Layer 4 of a small transformer language model trained on English Wikipedia (17 layers, counted from 0, width 128).
A neuron's activation on a vector x is GELU(weights . x + bias), where the dot is the dot product.

Input weights of the MLP neurons that the questions are about. A number n stands for (n - 500) times 0.00084.
n41 (bias -0.112): 559,837,413,541,392,515,221,352,339,514,619,598,433,481,551,500,704,312,496,397,688,526,516,492,535,548,477,516,534,412,713,311,317,415,448,609,413,516,256,636,460,800,437,326,586,556,469,360,547,398,594,531,263,708,516,316,449,469,464,565,512,527,500,669,636,508,284,348,522,625,595,386,634,443,432,613,561,405,500,595,519,287,169,699,774,406,461,682,425,405,580,553,201,533,739,539,350,545,477,448,661,481,685,720,383,433,515,473,248,533,383,534,273,413,633,597,500,579,618,477,360,331,567,548,616,693,511,548
n92 (bias -0.154): 294,679,722,576,666,246,388,649,434,401,416,225,435,428,288,258,716,352,492,496,446,376,610,315,440,718,657,294,450,500,517,448,693,300,492,473,293,680,419,632,474,437,604,779,478,438,581,470,397,284,409,517,526,380,327,586,728,319,562,629,795,712,487,595,521,580,552,411,566,381,588,792,561,371,342,372,433,446,581,508,611,348,573,375,427,797,683,678,455,195,556,475,615,399,637,660,323,488,611,619,500,600,234,577,513,465,579,395,483,513,641,308,513,852,381,840,432,525,332,330,698,546,447,434,406,492,600,480
n192 (bias -0.184): 495,314,779,657,491,465,399,436,429,563,267,669,477,256,500,478,609,474,770,430,355,205,269,706,546,523,377,581,425,505,763,683,768,346,605,410,615,356,837,544,579,651,707,424,234,562,428,486,492,558,357,374,666,431,477,312,349,702,505,519,397,260,518,350,708,527,390,556,251,608,464,630,458,614,513,432,482,740,691,346,478,443,235,434,537,518,295,440,601,616,317,442,645,684,454,306,413,620,443,518,532,438,401,610,304,241,460,214,459,400,609,553,701,663,312,514,815,707,316,345,337,487,840,821,432,619,739,414
n209 (bias -0.024): 586,561,583,528,440,582,505,675,813,278,637,509,564,549,399,653,586,296,456,573,744,696,398,617,491,514,583,798,728,625,486,542,544,828,366,261,751,310,385,400,749,689,505,500,391,504,491,360,525,395,655,384,386,382,555,413,541,441,458,288,653,641,438,413,496,602,650,616,560,509,350,209,377,448,280,315,500,333,344,309,526,639,505,326,695,237,460,276,578,474,748,478,828,542,536,386,35,522,504,543,527,623,344,663,293,596,400,747,518,255,311,641,360,736,542,263,392,574,845,399,581,482,522,459,487,334,364,619
n256 (bias -0.095): 711,665,678,271,592,423,458,598,431,309,443,567,675,611,613,639,406,509,587,782,496,543,509,582,446,573,522,547,330,445,681,400,447,496,538,677,383,556,496,418,418,465,514,495,441,397,336,249,657,517,441,478,296,446,680,582,594,702,694,714,809,618,377,625,409,684,437,831,534,509,500,191,568,393,252,817,304,683,355,504,487,406,473,337,576,504,290,754,461,321,525,352,527,588,504,495,477,561,612,758,298,483,580,545,339,618,210,338,567,612,277,596,25,630,261,398,522,642,568,244,514,197,786,573,553,548,309,374
n404 (bias -0.078): 391,583,682,780,500,322,370,550,452,511,489,375,469,665,329,441,519,545,353,433,526,421,820,762,551,627,545,695,564,628,433,551,762,307,556,440,378,492,559,429,353,735,774,399,520,455,569,383,583,451,567,327,531,481,492,254,586,590,468,460,532,220,348,586,526,264,347,500,459,448,466,232,370,375,496,690,243,811,606,536,556,504,387,601,566,445,566,665,492,348,511,424,566,664,375,516,488,587,601,724,356,644,500,426,527,398,466,686,620,456,307,504,675,556,604,392,531,444,727,523,455,363,485,659,457,417,289,343
n417 (bias -0.113): 349,674,305,155,492,660,444,577,483,247,396,426,742,484,298,404,318,555,480,500,441,429,479,465,312,458,225,483,219,404,488,333,440,654,656,343,455,303,724,555,533,563,397,804,562,343,666,867,557,587,389,492,459,512,582,758,586,484,369,632,714,441,436,598,366,843,356,500,488,601,428,550,562,390,663,435,310,532,368,653,339,375,349,352,770,717,480,582,594,460,439,484,366,550,406,570,693,504,441,437,549,754,351,471,508,397,654,372,508,653,472,563,459,307,622,529,577,406,484,536,659,448,586,450,439,618,658,573

Each question shows a token from some text and the vector x that enters the MLP there. A number n stands for (n - 500) times 0.0097.

",": 566,469,671,434,456,481,561,566,355,605,538,609,329,571,576,409,562,455,654,376,451,524,439,354,459,413,590,316,569,397,621,615,526,359,383,306,617,375,433,563,414,496,647,516,389,329,435,439,463,538,407,583,376,711,582,588,594,452,514,634,339,379,552,646,331,439,498,400,553,443,589,416,506,446,358,642,395,455,391,553,451,613,312,477,225,473,382,469,569,516,548,572,652,393,579,552,569,696,570,501,520,333,583,617,662,446,468,574,613,509,476,767,532,495,516,501,526,342,633,725,556,592,445,553,436,383,541,484
Which neuron fires most, and how strongly? n404, at about 0.14

"er": 656,540,578,558,195,436,769,497,566,422,407,608,432,369,496,451,538,613,583,515,610,481,453,449,507,619,664,374,439,444,586,564,425,565,484,401,721,400,428,377,407,463,597,469,467,567,396,312,587,364,438,433,436,713,627,422,471,505,514,630,568,359,426,503,294,370,334,407,522,425,571,593,495,335,391,492,490,537,226,612,640,456,451,375,401,493,429,434,486,579,469,514,645,474,462,663,644,637,578,516,664,433,301,693,680,569,370,510,646,508,392,756,495,453,513,612,377,419,646,691,590,516,495,521,392,321,418,511
Which two neurons fire most, strongest first? n209, n256

" of": 597,561,749,440,469,466,690,532,334,558,514,640,391,490,552,361,529,407,715,300,526,514,654,317,555,570,552,343,486,493,612,653,341,415,384,337,611,398,464,517,293,504,580,638,497,478,464,469,546,497,387,467,456,704,539,561,614,454,493,669,401,386,430,535,207,346,539,625,386,354,506,573,523,556,480,586,511,514,423,503,539,558,387,494,255,516,489,451,481,395,614,453,612,280,531,638,629,642,476,515,597,393,415,537,615,538,370,575,607,532,413,672,462,454,478,563,591,436,537,666,443,512,271,610,440,307,517,561
The neuron with the highest activation: n92

"ow": 589,628,582,434,420,467,567,399,454,411,483,551,332,444,609,438,636,596,562,397,389,502,637,276,639,393,588,395,412,568,504,422,144,451,418,470,461,398,518,499,481,620,669,542,583,479,403,449,689,366,291,632,511,626,657,609,623,543,565,672,300,514,520,357,366,450,467,512,581,560,468,550,433,375,403,629,608,643,306,334,425,409,337,641,563,726,274,298,538,386,551,518,543,289,427,733,636,645,468,431,698,524,364,448,523,554,369,531,570,548,538,595,497,520,442,560,570,477,699,603,465,479,424,547,351,414,602,622
The three highest activations, in order: n41, n417, n256

".": 696,445,614,363,383,588,603,533,417,588,411,474,447,531,450,420,639,551,692,361,431,375,467,381,410,507,683,400,557,460,534,588,490,345,361,322,581,371,451,488,365,481,487,707,345,354,363,515,581,372,345,517,365,613,490,525,571,474,485,619,396,621,553,586,358,348,501,328,409,454,594,406,610,395,412,616,629,620,485,505,523,625,280,557,358,470,416,465,480,476,643,643,621,428,506,570,600,675,568,548,580,453,598,492,712,490,510,406,571,600,590,759,473,460,382,645,390,348,580,786,466,483,466,518,497,473,497,473
The neuron with the highest activation: n92

"ban": 807,484,608,507,338,413,507,477,468,310,544,440,385,290,683,335,705,587,583,342,471,473,532,311,485,526,675,416,489,578,521,421,313,507,662,488,567,334,341,688,536,515,634,490,475,602,547,382,584,564,507,401,561,604,568,443,646,486,599,601,296,467,478,449,256,514,507,455,423,600,532,526,628,367,334,614,536,590,280,397,577,497,327,413,451,638,391,410,631,398,767,672,516,330,467,422,467,428,572,501,568,560,373,615,620,503,275,530,481,414,603,618,478,607,424,487,486,458,674,618,424,599,486,519,397,348,593,622
The neuron with the highest activation: n209

" among": 401,395,788,501,377,448,508,463,470,557,435,564,458,583,503,384,520,507,631,401,453,581,542,284,529,452,555,379,477,510,709,612,362,485,348,563,642,331,538,552,529,543,547,666,433,402,435,466,343,502,414,477,414,639,361,482,636,449,494,647,299,541,524,465,203,341,525,576,490,520,543,646,583,323,544,666,490,492,445,552,475,516,376,419,315,544,551,390,556,419,535,542,630,170,479,643,662,647,395,413,520,415,482,502,663,585,504,499,669,574,522,609,522,426,493,680,566,484,790,644,430,646,371,520,448,248,326,569
The neuron with the highest activation: n92

"ative": 600,456,513,450,412,488,624,472,477,492,364,497,307,431,441,298,648,465,528,333,559,595,605,549,481,493,601,363,515,561,476,707,228,624,389,363,925,486,537,553,355,548,552,497,371,379,485,365,676,484,433,533,463,570,603,477,554,687,576,571,297,600,485,550,367,379,451,372,378,675,507,580,510,307,616,503,602,601,310,440,516,432,363,517,342,673,395,437,559,484,596,388,490,391,449,540,565,495,509,524,512,658,374,452,717,516,298,506,578,693,463,633,571,458,360,527,522,356,485,636,493,600,381,700,463,409,604,622
Which neuron fires most, and how strongly? n192, at about 0.14

"29": 662,529,753,393,484,505,590,431,499,479,588,551,432,423,533,279,469,714,580,411,417,482,469,583,422,491,698,435,476,497,651,590,260,460,478,415,484,537,552,427,442,494,569,712,416,506,505,413,479,473,525,620,369,403,594,652,612,561,453,569,345,522,557,505,276,270,580,430,610,517,537,462,531,384,470,692,494,759,333,340,571,520,330,501,293,424,385,484,507,516,441,571,559,340,395,634,600,627,637,602,751,598,429,500,520,548,323,536,362,433,523,686,527,376,438,565,513,359,621,690,363,609,411,457,250,375,561,516
Which neuron fires most, and how strongly? n256, at about 0.48

" trans": 680,497,651,477,438,448,686,605,485,555,551,419,362,446,649,328,622,559,591,426,457,480,633,391,524,485,586,243,490,501,621,606,330,367,310,386,355,432,496,569,364,481,552,617,444,507,458,546,577,587,453,573,257,809,471,386,650,520,600,627,395,455,547,499,322,579,538,412,445,402,631,573,472,365,507,563,365,467,268,384,480,511,485,521,303,452,456,423,474,531,672,569,602,421,414,598,610,637,615,233,552,410,490,527,680,552,260,627,586,488,490,519,585,496,536,646,511,324,616,711,559,632,439,615,379,304,501,486
The neuron with the highest activation: n92